Layer 12 of a small transformer language model trained on English Wikipedia (18 layers, counted from 0, width 128).
A neuron's activation on a vector x is GELU(weights . x + bias), where the dot is the dot product.

Input weights of the MLP neurons that the questions are about. A number n stands for n times 0.0057.
n13 (bias -0.152): 3 -13 -2 5 0 -20 44 -6 5 -19 -11 -17 5 -5 -21 -3 -24 52 4 -13 -73 -5 19 36 -2 -17 19 -88 46 28 -18 17 43 -15 28 -23 36 -1 -9 51 -22 -13 -7 4 -7 -20 11 3 16 -75 -9 -15 1 -25 -13 22 17 28 45 -52 5 -1 27 -49 -12 5 31 -24 2 -28 24 -72 11 19 -23 -25 -6 -7 -46 36 9 7 7 -8 17 24 -25 30 61 -4 8 -12 -1 -15 32 -37 4 33 -58 -18 -9 -3 9 -44 -6 -13 -24 30 0 6 -19 18 -10 -4 21 -17 43 18 15 -18 2 45 28 -34 -39 19 0 2
n22 (bias -0.140): 36 -30 58 -4 8 2 -2 -26 27 17 5 47 -45 10 -48 12 1 8 -54 37 -50 -53 21 -1 -24 5 17 -4 23 -54 16 23 0 -27 18 -10 -5 -9 -13 17 -12 -4 0 9 9 -6 -12 -41 -46 -2 -15 19 16 -23 -52 -29 -10 -45 34 -22 21 -1 46 28 -3 -5 8 -29 49 -12 -11 4 -12 25 13 -94 -33 0 13 29 -15 14 -19 34 20 18 32 5 80 -29 -4 7 -14 21 16 13 -43 -25 5 -8 -4 -6 20 8 16 6 43 -16 18 20 -6 2 -49 -7 -1 23 29 8 -2 -31 2 -23 13 -6 24 -16 -30 -31
n68 (bias -0.145): 20 -20 25 31 -25 -45 46 -12 8 17 -11 44 -25 -13 2 -34 26 -3 -10 -18 -13 -30 17 25 -16 -20 -17 26 36 -39 26 2 -6 -15 -32 -15 -36 9 -5 9 28 22 27 4 7 -36 3 6 -12 -28 -16 7 -4 45 3 -3 -55 -43 8 -34 25 -21 0 12 89 -2 -2 -45 58 -2 15 28 -6 11 10 -39 37 35 -16 -4 -28 20 6 -34 -25 -1 10 -20 8 -20 62 16 31 -16 -16 -22 -30 -6 -33 -3 -6 17 -31 8 40 -38 18 33 59 -38 7 21 35 12 -38 32 5 12 24 13 -21 -59 64 43 33 -9 18 8
n130 (bias -0.186): 16 -87 -20 -20 38 -28 54 -17 -11 -26 5 11 -7 20 50 -26 0 10 -4 24 -11 -35 66 32 -32 38 -43 -3 -6 -9 29 -17 -13 37 -14 -6 18 27 -9 18 8 32 9 13 39 -15 45 -10 24 52 -39 -30 -6 -14 15 17 -83 -5 28 -28 47 -15 -42 -19 -2 11 -44 -1 -15 7 -21 16 22 -5 -29 -66 13 2 31 -10 5 -20 10 -14 32 26 34 -23 -10 18 -1 36 -36 3 5 19 27 24 16 -2 19 -22 -8 11 14 -69 -24 -19 9 -8 25 11 12 -44 -38 29 3 23 78 2 -26 -13 28 -41 0 -72 -4 42
n137 (bias -0.111): 12 -5 13 23 -13 9 19 9 46 46 -14 0 14 -34 -35 -25 44 -11 -31 33 -22 1 -11 -38 -8 -13 -15 17 -10 46 -24 7 0 2 27 -8 -28 6 15 25 -43 26 6 4 9 -10 31 10 -16 -13 21 26 56 -51 -17 -57 -23 -36 -6 23 3 -26 10 -9 33 -55 -61 -7 -28 21 33 -23 -40 48 15 6 5 18 -1 -6 -36 -10 -9 18 -24 1 -3 49 -15 -26 34 10 -18 25 8 -33 -23 43 5 11 -21 -28 -17 -25 15 -11 25 12 53 -4 34 39 7 11 39 14 -28 35 1 -55 -36 -31 8 -2 25 10 -3 2
n144 (bias -0.124): 11 -6 9 33 -14 10 -2 33 31 -28 -11 -33 9 -65 -5 -9 2 12 6 2 34 3 14 7 -22 9 -46 -3 -6 13 -8 -16 -54 8 -13 37 4 62 15 13 9 46 -20 4 44 17 -4 10 -33 35 -45 18 -4 -11 -1 -9 6 13 16 -11 -13 21 -13 -11 -20 -28 12 22 2 -24 -40 -12 -5 14 -47 -23 -21 -5 24 27 12 78 -3 -15 24 38 -45 -43 12 -31 53 -27 -3 -60 69 24 15 -21 -21 28 18 26 18 35 13 20 6 37 -18 -34 29 34 12 -19 -11 -30 -3 8 13 31 -13 -28 -29 11 -40 -42 -20 -8
n159 (bias -0.094): 30 -54 56 17 20 -35 21 16 9 -10 24 22 -12 -21 -32 0 -40 13 -65 53 26 -28 0 9 10 23 -16 -13 -47 19 24 12 -68 9 31 15 -31 -15 55 2 -17 10 63 -34 24 -20 -28 -5 -21 38 -23 10 25 6 2 -18 -24 9 -24 -41 8 7 38 13 0 -12 -16 -9 10 -8 -6 16 -22 18 10 4 -13 -38 15 -30 -26 17 -40 -1 -10 16 -8 25 35 -3 -11 1 -12 38 15 -6 -12 0 -11 12 7 -5 8 -36 15 -31 9 8 -7 7 7 7 2 10 27 -6 27 -45 -26 -24 -6 1 -6 -18 -12 -35 -22 4
n166 (bias -0.100): 4 -35 -42 -17 18 -23 26 -3 27 -1 27 5 9 -42 -18 20 -34 6 6 21 34 -42 20 2 1 26 25 -1 12 20 -1 0 4 42 4 -9 11 -24 -4 17 -56 -11 -41 9 13 -39 55 12 0 4 37 18 52 2 -43 -2 24 12 11 15 31 39 -40 -58 21 -22 -35 27 -10 17 -31 38 -1 16 -17 6 1 -11 19 -30 -59 14 37 31 21 17 9 14 9 1 2 -7 9 -36 22 -16 4 16 -47 23 -17 11 18 8 35 -3 -30 -13 -15 7 35 24 -10 -9 -9 -19 7 -16 47 -18 2 -22 -22 -25 -39 -49 -11 -15
n195 (bias -0.048): -17 3 -21 25 -6 -19 8 6 3 -61 11 8 38 28 14 -22 -15 -14 -7 -44 -12 -30 51 27 -6 -1 -9 -26 19 -59 -31 -2 1 -5 -37 -9 -24 -16 64 53 18 3 -16 49 -5 -9 13 21 -25 -2 7 -28 -19 14 28 5 -12 12 0 -10 56 5 18 4 30 4 23 7 18 -44 30 21 -47 -3 -23 -11 1 1 -43 -20 2 21 -13 -11 -6 28 2 -8 44 23 19 0 -27 13 -19 -18 9 40 11 8 41 4 24 7 -21 -7 -26 8 27 13 -6 11 41 -56 -25 8 17 -61 25 -8 4 -5 12 18 14 2 2 -67
n198 (bias -0.154): 37 16 19 50 1 -31 6 30 7 -60 21 5 37 -15 21 -18 -22 10 11 -17 16 -55 26 7 -7 8 8 -36 -51 -5 2 -4 -33 36 -30 -39 -21 15 17 -2 0 15 -19 8 13 0 -44 -4 -16 -10 -64 -29 16 -16 36 -31 -38 -23 9 -7 31 15 -15 -21 49 34 -33 5 -21 12 8 6 -58 16 -16 -11 50 32 -35 28 20 -16 3 -33 -21 58 -12 19 30 60 28 4 -70 -39 25 31 31 -26 10 -58 -16 10 -3 -19 9 3 26 -10 66 -36 20 28 -14 19 26 8 50 3 -13 -8 -16 -9 14 13 -6 -12 -62 12
n224 (bias -0.158): 36 -8 40 8 32 -17 6 8 5 -32 -1 -25 16 10 -17 -10 -22 -6 -27 31 -66 -32 -28 11 -17 27 -4 -44 34 40 9 -37 32 -44 -13 -19 -14 -25 16 35 -26 -7 43 10 6 -33 -7 -55 29 -22 43 2 -8 24 30 26 -22 0 41 7 65 -8 35 -38 44 25 -1 -6 35 -7 -5 -37 4 10 -10 -26 -25 12 -10 14 -27 -6 -15 6 -28 28 -74 -4 39 49 -13 -31 -29 38 -9 -7 -10 -19 -16 14 -26 -29 -3 -64 19 -2 -9 -15 6 46 66 5 18 -14 29 -50 23 27 -17 4 0 10 16 8 10 -30 -43 -3
n276 (bias -0.211): 14 -6 30 -9 49 -35 20 -29 77 2 37 6 -11 13 1 -70 -3 10 21 34 -47 -41 28 45 -22 17 -24 -3 2 48 -3 -45 -39 53 -28 -40 9 2 -16 -4 35 3 -16 38 4 -25 19 -49 0 22 -46 -29 -8 -27 -9 31 12 21 21 -28 -14 44 10 -30 46 3 -17 -2 -22 8 13 -8 15 6 23 -24 7 12 19 23 -3 42 22 5 9 2 -65 0 -7 -5 -10 42 6 -52 8 -12 26 -32 11 7 -14 -33 -1 -11 0 59 1 -17 10 -17 24 10 2 -32 24 -18 -12 -13 2 17 -25 -39 -1 0 -6 -9 -2 34
n295 (bias -0.127): 52 -7 18 14 12 -43 38 -16 15 -13 -14 20 -21 -17 -1 17 -5 -18 44 8 -24 -54 -36 23 8 1 31 4 43 -16 -8 -14 33 26 1 18 -8 14 7 11 6 -11 0 27 -2 -8 49 2 44 -4 16 61 25 33 -44 -17 -27 7 4 -4 -17 36 -5 -23 9 -17 -33 -22 11 30 0 5 -12 20 -41 -13 28 18 -9 -48 -22 8 -15 1 37 -3 -25 -6 -5 -41 43 -12 11 18 -22 3 4 -17 -29 31 -45 -1 9 -2 13 -8 -7 -40 -26 -6 35 -7 -8 -9 -45 -5 55 -26 -7 -31 21 -6 20 -33 -52 -24 0 -28
n326 (bias -0.163): 59 -20 -9 -28 -3 -37 17 -58 30 0 43 -34 -12 20 -30 7 5 -6 -19 41 13 -3 -5 33 -13 -12 -2 -57 14 -37 -19 4 -18 -3 13 -40 -22 9 -12 12 -9 8 -23 32 10 -20 14 -15 36 -12 -17 42 -9 -1 14 -5 -36 4 38 -28 10 38 -21 -7 21 -3 -18 -16 38 0 3 -14 -8 32 20 -12 -3 -15 -5 -40 22 -28 -13 9 -3 -27 -24 -22 13 16 33 -9 -8 -19 -15 18 -33 -26 -5 36 8 4 -41 -1 19 -20 23 9 -14 14 31 30 -17 -1 -2 20 23 -39 -4 -2 -43 -3 -18 21 -1 -22 7 -8
n329 (bias -0.160): 0 0 -19 -15 41 19 -5 -10 15 -47 28 -8 -11 -16 6 -22 -10 31 -11 32 18 17 24 -15 -39 27 17 -15 -46 -6 -9 -47 -30 12 22 -8 -13 26 7 -21 32 7 -27 8 52 17 27 -3 -4 33 21 21 -4 -53 -6 10 0 18 -12 15 18 -1 34 -7 -9 -4 7 5 -5 -15 49 1 15 34 -29 -22 -16 -27 5 -18 4 20 46 46 9 8 -15 14 -13 5 -10 5 -43 -71 21 15 14 -22 10 17 12 -26 -14 -26 -9 27 -11 45 3 -7 -19 -12 -17 -20 -27 3 30 1 -11 17 -8 17 10 -27 -22 3 -65 16
n331 (bias -0.198): 39 17 71 8 -3 0 -15 -8 33 -48 -32 -1 2 -1 9 -11 -8 10 -16 8 8 -6 7 38 -28 10 -14 -32 47 -52 -21 -30 -64 8 -13 27 -38 -4 -22 22 -2 4 17 26 7 3 -17 -33 -25 27 43 -14 32 -5 17 -6 -8 -55 21 7 -5 8 3 -1 -17 0 9 -65 20 36 10 -19 6 -12 -25 -14 -38 -29 -74 54 -35 23 -23 -8 31 49 -6 12 39 19 -39 -3 -6 -54 -20 -15 24 -29 18 -7 -2 -10 -21 19 -6 52 4 30 -14 34 18 40 3 -20 -1 -26 15 35 -9 16 -3 54 14 -2 -3 -5 -43 -59
n336 (bias -0.152): 21 2 -29 -7 -27 -61 8 -31 -5 -6 -4 34 -10 -17 29 15 -1 -30 35 -8 -12 37 -1 25 -12 -20 3 7 13 -58 -18 53 32 6 -13 -2 -7 -12 54 10 18 44 40 29 10 -49 37 -31 -70 -16 22 9 -21 -7 19 13 -21 -29 23 -26 30 13 -3 -17 24 -8 -6 -12 -33 -40 7 6 -7 41 -2 -35 -81 8 -8 -38 -28 18 -28 -42 8 4 2 2 47 -17 7 14 -19 8 -24 2 -13 8 9 20 23 -29 -14 5 40 -23 53 17 -10 8 47 48 5 37 -44 6 -18 10 24 -5 -8 -53 -9 -9 6 7 -63 -58
n425 (bias 0.022): -4 39 50 -2 -19 -1 12 11 -6 -23 -10 6 55 -25 16 8 -38 42 7 -18 41 -8 26 29 32 46 7 -21 -36 -11 5 -3 -18 -7 -5 -17 5 1 9 51 15 6 3 19 -11 -7 69 -3 -11 -39 14 4 34 13 35 -69 9 0 33 2 -17 32 -11 -45 39 28 -67 -4 -6 -56 31 -4 -44 -6 -35 -29 -37 23 -41 33 -9 -20 -19 -53 3 33 -26 38 27 93 14 4 -12 1 58 -26 -21 -21 -7 -70 2 29 -13 -7 -13 -48 28 24 37 -71 30 -34 31 -21 50 -40 12 50 23 3 -8 -21 29 -32 -12 4 -15 15
n426 (bias -0.172): 31 -33 25 -7 -17 12 55 34 -2 -1 -39 14 39 -75 16 -11 14 32 -45 -8 -68 9 -8 -4 -6 -12 20 -35 -7 -35 14 -31 17 18 4 23 9 30 22 -2 48 10 -24 43 14 48 -4 -11 -21 3 2 22 85 17 -7 -67 -8 -49 0 -58 9 -10 36 2 17 -11 -41 -62 36 -45 9 -37 -34 2 -25 -17 -64 38 15 -31 -19 -3 7 -5 46 -31 15 32 -12 47 26 61 -23 24 61 -24 19 11 21 -29 -30 1 -1 -3 0 -20 -8 -9 -30 -64 22 3 12 21 7 1 -22 -16 42 -49 -13 7 -24 -19 6 -20 -17 18
n427 (bias -0.140): 29 -5 40 -22 -10 -65 -31 19 -11 13 48 2 59 12 -56 3 21 7 2 -4 24 -20 7 74 2 -30 -15 5 -46 -23 19 -26 20 22 17 11 -18 12 -17 -6 -17 -14 19 38 8 19 55 -3 10 -14 54 5 34 -21 11 -7 10 -32 69 -1 34 36 -15 -31 82 -20 -29 12 55 -8 -5 -35 -28 2 -9 -16 -10 -17 -6 27 -14 10 -27 14 -18 18 -41 7 -18 22 54 13 21 -23 0 34 -20 -12 -28 4 -6 -13 26 -15 15 22 46 0 -6 -4 23 35 -32 7 5 26 17 -65 -8 4 2 -18 -27 -16 -21 -34 0 30
n430 (bias -0.101): -14 -9 8 -6 7 2 21 5 2 -30 -18 27 1 0 11 -5 -3 37 -30 -2 -25 -2 19 13 -9 19 11 30 31 -27 19 -63 26 -8 -10 -30 -9 -1 24 -17 37 15 -6 8 15 40 -45 -16 -26 -21 32 2 51 22 3 -51 -33 -19 7 1 62 -2 16 19 9 3 -22 -47 9 -43 45 -27 -41 36 -42 -8 -30 37 -22 14 -29 -63 -25 -17 1 -1 8 16 2 25 -10 13 -43 7 23 25 -20 44 28 -38 -41 -30 -26 5 -19 -16 46 13 20 -7 53 -4 -7 27 -6 -40 26 23 34 -12 7 -8 -29 -19 28 -11 -34 9
n437 (bias -0.138): 25 -26 -11 16 22 -18 7 38 -33 20 -5 11 20 2 18 -5 -40 24 -21 11 -35 -26 -2 -17 -5 -21 -25 -4 -16 -30 6 -9 42 9 37 16 16 56 40 4 51 17 -12 34 -9 -7 10 4 -53 -7 -38 5 5 -10 0 -7 -24 47 -22 -45 20 19 -7 -30 -39 -34 -23 14 -6 11 -1 -8 8 19 20 -20 -13 0 -6 -2 -9 38 4 -23 3 -27 -28 9 4 -13 26 53 -12 -2 70 -30 -44 5 -5 -15 25 -4 8 20 72 -31 23 -22 17 -37 -10 53 -39 -7 21 21 1 -27 53 -14 -16 -15 43 9 12 22 -20 -55
n449 (bias -0.154): 14 30 -9 36 -19 -26 32 -12 -3 -13 -15 25 12 -53 22 26 -5 47 35 9 -68 52 66 -15 -25 11 -11 8 28 25 15 -61 9 -7 22 1 52 23 -32 -13 15 62 36 7 11 -34 5 -70 2 -32 19 40 8 -13 7 -3 -59 10 -13 -7 31 19 -9 -54 -17 -8 -9 -91 -32 34 -9 -52 -9 27 5 -18 1 -12 -32 27 34 60 -20 -38 -25 6 1 15 -15 60 -2 20 -39 -17 -22 19 3 32 19 0 -13 -1 -34 -56 28 -1 17 5 15 7 2 18 16 -20 21 -5 66 -24 3 -17 -17 24 38 -5 -25 -23 -71 -12
n464 (bias -0.120): -40 -6 3 1 18 -22 -19 -36 7 -32 38 -35 -5 9 -9 -22 15 -14 10 18 -29 17 -10 66 8 17 -8 28 -14 51 9 10 31 -25 16 -15 2 -5 -22 3 -14 7 21 31 15 -36 29 -43 -1 -27 -38 -17 12 -2 -16 35 -27 -7 8 2 58 -29 20 41 44 14 -1 -57 -2 -1 18 -1 5 24 11 -33 -33 -16 5 -2 19 -2 0 29 2 -11 -14 0 87 7 -22 13 -58 -7 -15 17 18 -5 -18 -10 -1 -41 26 33 21 26 17 -36 -18 -5 21 44 17 1 1 7 23 3 7 35 23 3 45 -84 15 -21 -3 -26
n472 (bias -0.201): 36 3 -27 6 61 -23 -27 37 30 -27 26 32 44 18 9 -37 -34 -24 45 5 4 -62 51 -2 -23 -12 43 5 15 -18 19 -21 -6 13 2 -33 -19 18 23 -2 -10 -24 -13 49 10 41 8 -19 6 5 14 5 -2 -19 -4 -5 -22 -18 23 38 45 21 -13 -6 15 -4 2 3 52 -71 -45 1 -53 25 -66 -46 -8 24 -10 -40 -21 45 4 -15 -16 29 -15 58 -16 -17 17 14 -31 8 -1 -9 33 -2 -8 15 8 -34 -1 -19 -2 -24 -8 -2 -5 16 78 3 -3 -55 2 -5 57 -46 3 -1 -42 -2 -4 15 21 -1 -24 9
n474 (bias -0.119): 4 -13 17 25 -20 -43 -6 30 10 4 -27 1 -8 6 -14 -19 -12 27 41 13 5 -27 -23 -1 3 32 -67 14 -3 -22 33 -25 -34 -9 22 43 -52 -4 33 -4 26 17 -8 15 12 19 4 -42 4 5 27 -8 12 -37 -24 11 20 52 -4 4 32 31 33 -13 -3 13 -31 -14 21 -3 -4 -1 -15 -1 -7 8 -15 9 15 33 -2 -9 -40 -33 -23 -5 -34 -14 -9 23 19 5 27 28 27 -39 -16 -25 -25 23 4 28 -32 42 3 -32 -7 5 27 3 6 9 -15 6 12 -37 18 -66 -4 -22 15 -6 19 -21 -10 -4 3 5
n492 (bias -0.149): -28 -49 -2 -12 21 18 67 -1 22 -24 -11 58 -4 27 -66 3 8 52 -20 -2 7 -45 18 -28 -11 9 -37 -34 14 8 2 48 10 30 -7 -3 14 -6 -5 -25 -39 23 18 19 9 -10 22 -13 40 -25 -6 20 -3 29 7 -39 -2 -32 -16 3 14 -18 52 -24 2 23 -28 -27 10 -71 -20 -12 24 17 -2 -19 -49 -9 -12 12 -7 -47 34 11 50 19 54 -11 42 11 13 -9 -38 -19 23 -14 35 -9 12 -10 -13 -15 -3 47 -11 -12 -25 25 24 -10 53 13 15 -18 5 36 5 46 32 -9 -30 6 -31 -13 -38 0 -9 -15
n499 (bias -0.069): -13 -2 34 -7 -1 -53 11 -29 12 -34 21 -8 10 -23 42 3 29 30 11 -11 8 -10 4 11 3 3 1 -1 -44 -59 -7 -7 41 18 -21 -55 -39 14 20 -11 49 50 50 40 -15 -10 7 -7 14 -36 6 7 10 8 38 -33 -31 7 -34 28 -19 -35 -23 28 17 -33 -33 -64 -24 -1 -3 8 14 -2 5 -27 -31 -15 -3 4 -36 20 17 -32 20 10 -3 12 19 20 8 13 -28 -35 60 17 -1 8 -2 16 6 5 29 -14 -5 -38 54 -25 25 -50 26 25 -1 21 -19 16 -2 30 -11 -17 -55 8 14 36 14 11 23 19

Each question shows a token from some text and the vector x that enters the MLP there. A number n stands for n times 0.062.

"-ch": -12 2 -8 -7 0 -14 -5 -6 -6 17 -11 -3 -18 18 -10 14 -3 7 16 11 20 -13 -11 12 28 -5 -9 19 -4 15 -3 -3 16 -16 -1 9 15 4 -5 -17 -20 -21 -10 -26 -8 -27 15 18 10 5 16 1 -11 3 -11 -5 6 -8 -4 43 -8 3 12 -20 -1 -14 12 9 -13 -10 1 -6 15 -11 26 21 2 10 -19 4 -1 -2 5 8 7 2 -13 -8 -3 -13 -4 -22 3 7 3 -18 9 7 3 -17 3 5 -9 2 13 4 -8 5 11 20 5 -10 -3 3 14 -16 3 12 -12 -11 10 10 -2 -20 -7 -7 5 -8
Which two neurons fire most, strongest first? n166, n492

" appointed": 11 10 -8 4 6 18 -12 15 -11 8 -4 -4 7 18 -2 0 13 10 -14 2 -13 15 19 -6 18 -16 0 11 11 -5 -1 8 9 5 25 14 8 -5 -5 -5 -17 -20 6 -2 -4 -5 22 -5 4 -5 1 -2 14 6 1 -6 26 7 17 -5 4 4 -22 -17 -12 15 8 -9 -16 -3 -3 18 10 -6 -7 -3 9 -23 -10 6 3 -14 -13 -4 -6 7 -9 -8 -31 4 20 1 -13 5 0 9 -8 7 -3 -15 -6 5 3 -21 -22 6 -3 -34 -8 -13 -4 -45 1 6 20 -1 -13 -3 -34 -1 31 25 17 34 -7 14 4 -5
The three highest activations, in order: n425, n13, n449

"pir": -24 9 -3 6 -4 14 1 -11 -25 -13 3 5 11 -25 11 13 7 -28 18 4 14 4 -1 13 15 16 -7 46 8 18 -11 8 9 -1 -7 -10 -3 -11 0 3 5 7 -22 -14 -13 1 -3 -3 -3 -4 -8 -20 0 8 7 11 -9 -8 -22 11 -22 -7 7 -17 -41 12 -23 4 -38 7 15 11 2 -8 12 1 -6 6 7 0 -6 -7 24 0 1 -9 -11 -24 0 28 -12 20 -10 -8 6 25 -12 21 6 -7 -5 1 0 3 3 -18 26 -13 5 0 6 -18 18 23 7 -5 14 -10 -25 -21 3 6 8 8 -6 15 28 16
The most active neuron and its activation: n499, at about 2.6

"1": -6 -21 -4 6 7 9 2 -7 -3 3 2 -5 -11 3 17 -7 2 -4 5 2 0 2 -17 6 26 -6 1 0 -7 0 -15 11 -13 -30 19 3 4 -3 3 5 -10 -2 1 -18 13 -3 -36 11 12 9 -5 13 -12 -8 2 7 -9 -9 2 -7 4 9 0 0 5 -3 2 -4 -8 7 -4 18 -7 -6 19 18 -5 4 -10 21 -8 9 -5 2 -9 1 -1 4 -8 0 5 2 4 9 3 -3 -7 22 3 1 1 5 -11 -3 2 5 -7 -3 12 -7 -41 -63 2 -6 -17 -6 -4 3 -1 1 9 -3 11 7 9 2 40 -10
Which two neurons fire most, strongest first? n68, n159

" Chicago": 16 17 3 -1 -9 23 -13 -3 -29 17 3 -17 16 -13 -8 -7 0 -1 -13 3 1 7 -27 -11 31 -2 7 2 6 9 -4 3 6 12 -1 -1 -18 -3 2 -15 4 -1 6 -15 -11 6 9 6 3 10 16 16 -2 0 -7 -4 -14 7 1 8 -18 -16 16 4 -7 -1 -17 17 -9 -3 15 -13 -12 -4 1 -7 13 2 -4 -7 3 -17 -2 4 -3 -22 -4 19 -6 -3 -26 -7 11 9 14 -18 2 3 1 14 3 15 4 10 -4 -4 -4 -22 -14 8 -9 -24 8 3 -14 8 3 -9 -13 5 23 6 -14 0 16 11 8 2
Which neuron lights up most? n137

":": 6 -14 3 10 0 9 -23 9 -4 16 -1 5 -13 6 1 9 3 -13 3 4 10 -5 13 -9 31 -1 2 26 -10 0 0 16 -13 4 39 9 3 -11 -1 -3 -17 -8 -18 -12 4 -5 -8 0 4 -4 9 -2 9 2 7 10 -16 -6 -9 -5 0 -4 4 -5 1 0 11 -3 -2 -7 -7 -5 -3 -10 4 15 4 -15 8 4 5 3 0 11 -11 0 -2 19 -8 8 -13 8 -5 -2 2 -5 -2 -9 -4 8 3 -9 8 -13 -16 -12 -6 10 2 7 6 -57 2 8 4 1 -18 4 -11 -4 12 -14 1 0 -5 8 12 -5
Which neuron lights up most? n159

"im": -13 -9 22 -7 -11 16 -3 -2 -27 -6 2 30 -17 -10 1 -5 15 -30 7 -13 4 24 -7 -12 16 -16 9 26 -7 -15 -18 18 -3 -4 -5 11 -9 -14 4 -5 28 -3 6 -31 -16 12 -27 -11 -11 -11 21 7 0 5 27 -31 6 -11 -6 12 4 6 -21 20 -18 11 -16 -14 -14 -2 -8 -5 15 3 10 1 6 13 12 -2 -20 -18 10 -3 -5 -1 3 0 -5 -21 -7 19 21 -16 -32 37 -9 11 5 -29 -10 3 -6 -11 13 0 16 2 -1 6 5 -3 -4 1 8 13 -4 10 -11 10 11 29 -9 4 17 5 7 7
Which two neurons fire most, strongest first? n430, n499

" Ann": 11 -9 -10 -1 -15 19 -15 -8 -23 9 2 -4 9 -8 -20 0 0 -11 -33 10 9 10 -2 -1 25 -18 -13 -1 -7 -4 6 9 11 11 -1 6 -2 -15 -7 8 -20 -2 -12 -8 -17 -15 6 3 2 24 -26 5 -11 -6 5 3 5 -5 4 -20 6 8 -2 -5 8 9 -16 21 -15 26 -2 2 6 -24 22 20 -10 15 3 -3 -6 11 0 9 -3 -14 4 -4 6 8 3 -4 18 9 -26 -15 -2 -10 8 1 17 -4 1 35 -17 -8 1 -4 -7 11 9 1 -7 17 14 23 -22 -9 -11 14 16 -4 -6 11 5 7 4 -5
Which neuron lights up most? n326

" meas": 14 6 0 17 16 1 -5 4 -24 1 -5 15 -12 5 1 0 -23 -22 -16 5 -3 6 -13 -3 28 13 4 5 23 2 -7 1 -2 -15 -17 29 -2 12 -13 -1 -20 -29 -9 -22 -11 -7 19 -22 -5 7 7 -1 -17 12 3 9 4 1 -2 17 -4 0 -2 -17 -13 7 25 10 -14 -11 4 11 14 8 7 6 -9 -6 0 -20 10 2 -5 7 9 -28 -4 9 23 7 -22 2 -3 15 1 -5 -6 11 9 -1 12 -9 -4 8 -10 -9 -16 -23 13 5 -19 -4 1 16 19 -7 -9 -14 3 16 7 -4 1 -2 -12 6 16 -3
Which neuron lights up most? n224

" ph": 11 21 -11 -8 -11 9 -7 0 -24 1 -1 15 -2 11 -18 13 -12 -13 -3 -6 9 -2 -15 -2 21 -3 -7 0 27 -12 -10 6 11 -7 -15 -6 10 -12 -3 3 -2 -22 -13 -28 -11 -12 -23 6 17 4 -4 -20 -19 11 1 -12 -21 5 1 5 13 -15 15 -6 -5 8 19 -5 -7 2 -3 8 -10 10 10 24 -19 16 -4 -41 4 0 -3 3 -8 -7 -26 -42 15 -3 14 -10 19 4 -4 15 28 16 4 22 19 2 -8 -5 31 -23 0 1 16 13 12 3 -3 12 0 5 11 -14 -2 3 14 -21 11 16 1 1 4 -8
The most active neuron and its activation: n195, at about 2.1

" With": 11 0 -7 19 16 13 5 14 -14 -5 10 -24 -9 10 13 9 -18 -12 -3 -5 11 4 22 25 26 -14 24 -10 -6 -1 9 -2 -4 8 12 -22 3 -16 -4 -9 -12 -2 -9 -31 -11 -3 13 12 -19 17 5 -2 9 8 1 14 -1 -10 8 -5 -6 -12 7 -1 -4 2 14 7 -8 3 -1 14 9 -8 8 -6 16 -9 9 0 3 -1 3 -6 1 17 3 13 -4 -9 -2 -15 -10 3 -4 4 -3 -1 -3 -14 8 9 2 -20 -2 4 -3 -15 -4 -1 -20 -46 -9 -18 14 -15 -8 1 -19 -14 10 14 16 7 -6 10 -7 -11
Which two neurons fire most, strongest first? n159, n13

" \"": 9 26 -14 9 21 17 11 -7 1 -3 -11 -25 -9 6 0 -1 19 -14 -14 -25 14 8 -6 1 24 2 -7 -13 -6 3 -1 -8 8 0 -5 1 16 11 -3 10 -1 6 -13 -20 11 24 -10 3 -11 -5 1 -9 -14 3 4 -8 4 10 1 -17 -14 -16 -5 -2 -13 12 9 4 -24 -17 -2 13 4 -10 27 6 -9 9 8 7 -9 14 11 -17 -24 19 -1 -9 -19 2 -9 -29 3 3 -2 -3 2 -2 -25 -12 13 -1 10 11 -2 9 3 11 14 -13 20 -33 -1 11 -4 -14 -11 -12 -2 3 2 6 0 1 9 19 7 0
Which neuron lights up most? n144

"ie": 10 -10 5 3 -32 7 -8 19 -29 4 -3 -12 4 -4 17 3 -11 -16 24 -9 7 -8 -11 -9 16 -24 6 17 -13 2 -2 -9 -26 3 19 -1 -5 -31 6 -8 5 -14 -13 -13 -14 4 3 13 19 -13 -18 -9 7 -8 -1 4 9 1 10 10 22 -4 13 2 -24 -13 13 -14 -17 22 1 5 -31 -21 0 15 9 8 18 10 5 -5 -17 6 -8 -11 6 13 -34 -9 -17 -1 21 11 10 -2 9 -14 -22 11 11 19 -4 21 -15 9 -6 8 -11 -12 1 3 3 7 -14 -4 12 16 -3 14 19 28 -5 -3 -1 15 41 7
Which neuron lights up most? n474

"over": 1 -1 8 13 -4 15 1 8 -21 -5 11 -2 -2 9 22 -2 -5 3 13 -1 -5 8 -19 14 19 -21 21 11 -30 7 -5 9 10 -6 9 20 1 -1 1 -17 17 33 15 -4 -16 -8 -32 6 -5 -13 3 13 -5 1 -7 27 -30 2 -16 -12 12 -4 -22 6 13 11 27 -1 3 -12 -3 -11 22 -10 -1 28 13 2 14 -9 0 0 -6 0 9 -23 7 8 -3 -21 -12 6 9 2 -15 -6 -9 -10 -4 13 -5 1 7 6 24 -13 -19 -23 -11 2 -33 -22 9 -2 12 2 -9 -10 -38 -2 -1 1 11 -11 17 10 -11 2
The three highest activations, in order: n464, n437, n159

" go": -23 9 17 5 6 9 -3 0 -7 -16 -5 -12 1 -2 1 -4 -9 -14 -3 13 8 13 -29 9 27 10 -5 12 15 -3 -11 11 2 2 -15 11 -4 2 -1 -17 -14 -15 -25 -21 -12 13 -4 5 0 16 -4 -27 -5 13 10 8 -4 1 -13 7 -28 2 15 7 4 8 2 5 -8 3 -9 0 12 5 17 27 -10 6 -11 -2 0 -40 -2 9 14 -2 -2 -26 12 16 -8 20 10 19 -11 -23 4 8 -1 16 -6 -12 -8 16 3 20 -1 -16 -4 -7 3 -14 10 2 1 -14 -15 0 1 7 -10 14 9 -17 -8 16 -2 -12
Which neuron lights up most? n464

" T": -7 6 -11 -8 -1 -5 5 1 -1 21 -6 1 -11 24 -3 -12 -7 -1 3 0 -2 8 -12 11 16 -37 -1 9 25 14 -7 -6 8 -10 9 -25 5 -18 -1 -12 -2 -4 -8 -13 -7 -27 19 -2 -3 -1 15 -13 -11 2 9 9 27 -5 11 -1 6 -13 13 -2 12 0 16 -3 -3 -1 -4 5 6 -16 56 -8 6 3 -1 -36 3 1 6 8 7 -3 -14 0 3 -6 -3 -11 20 10 -19 5 4 2 -6 19 -9 3 -5 -19 -24 16 -20 2 -5 19 5 -11 19 2 6 -3 -12 5 -9 -8 12 -13 2 5 -9 -10 -4 -4
Which two neurons fire most, strongest first? n224, n276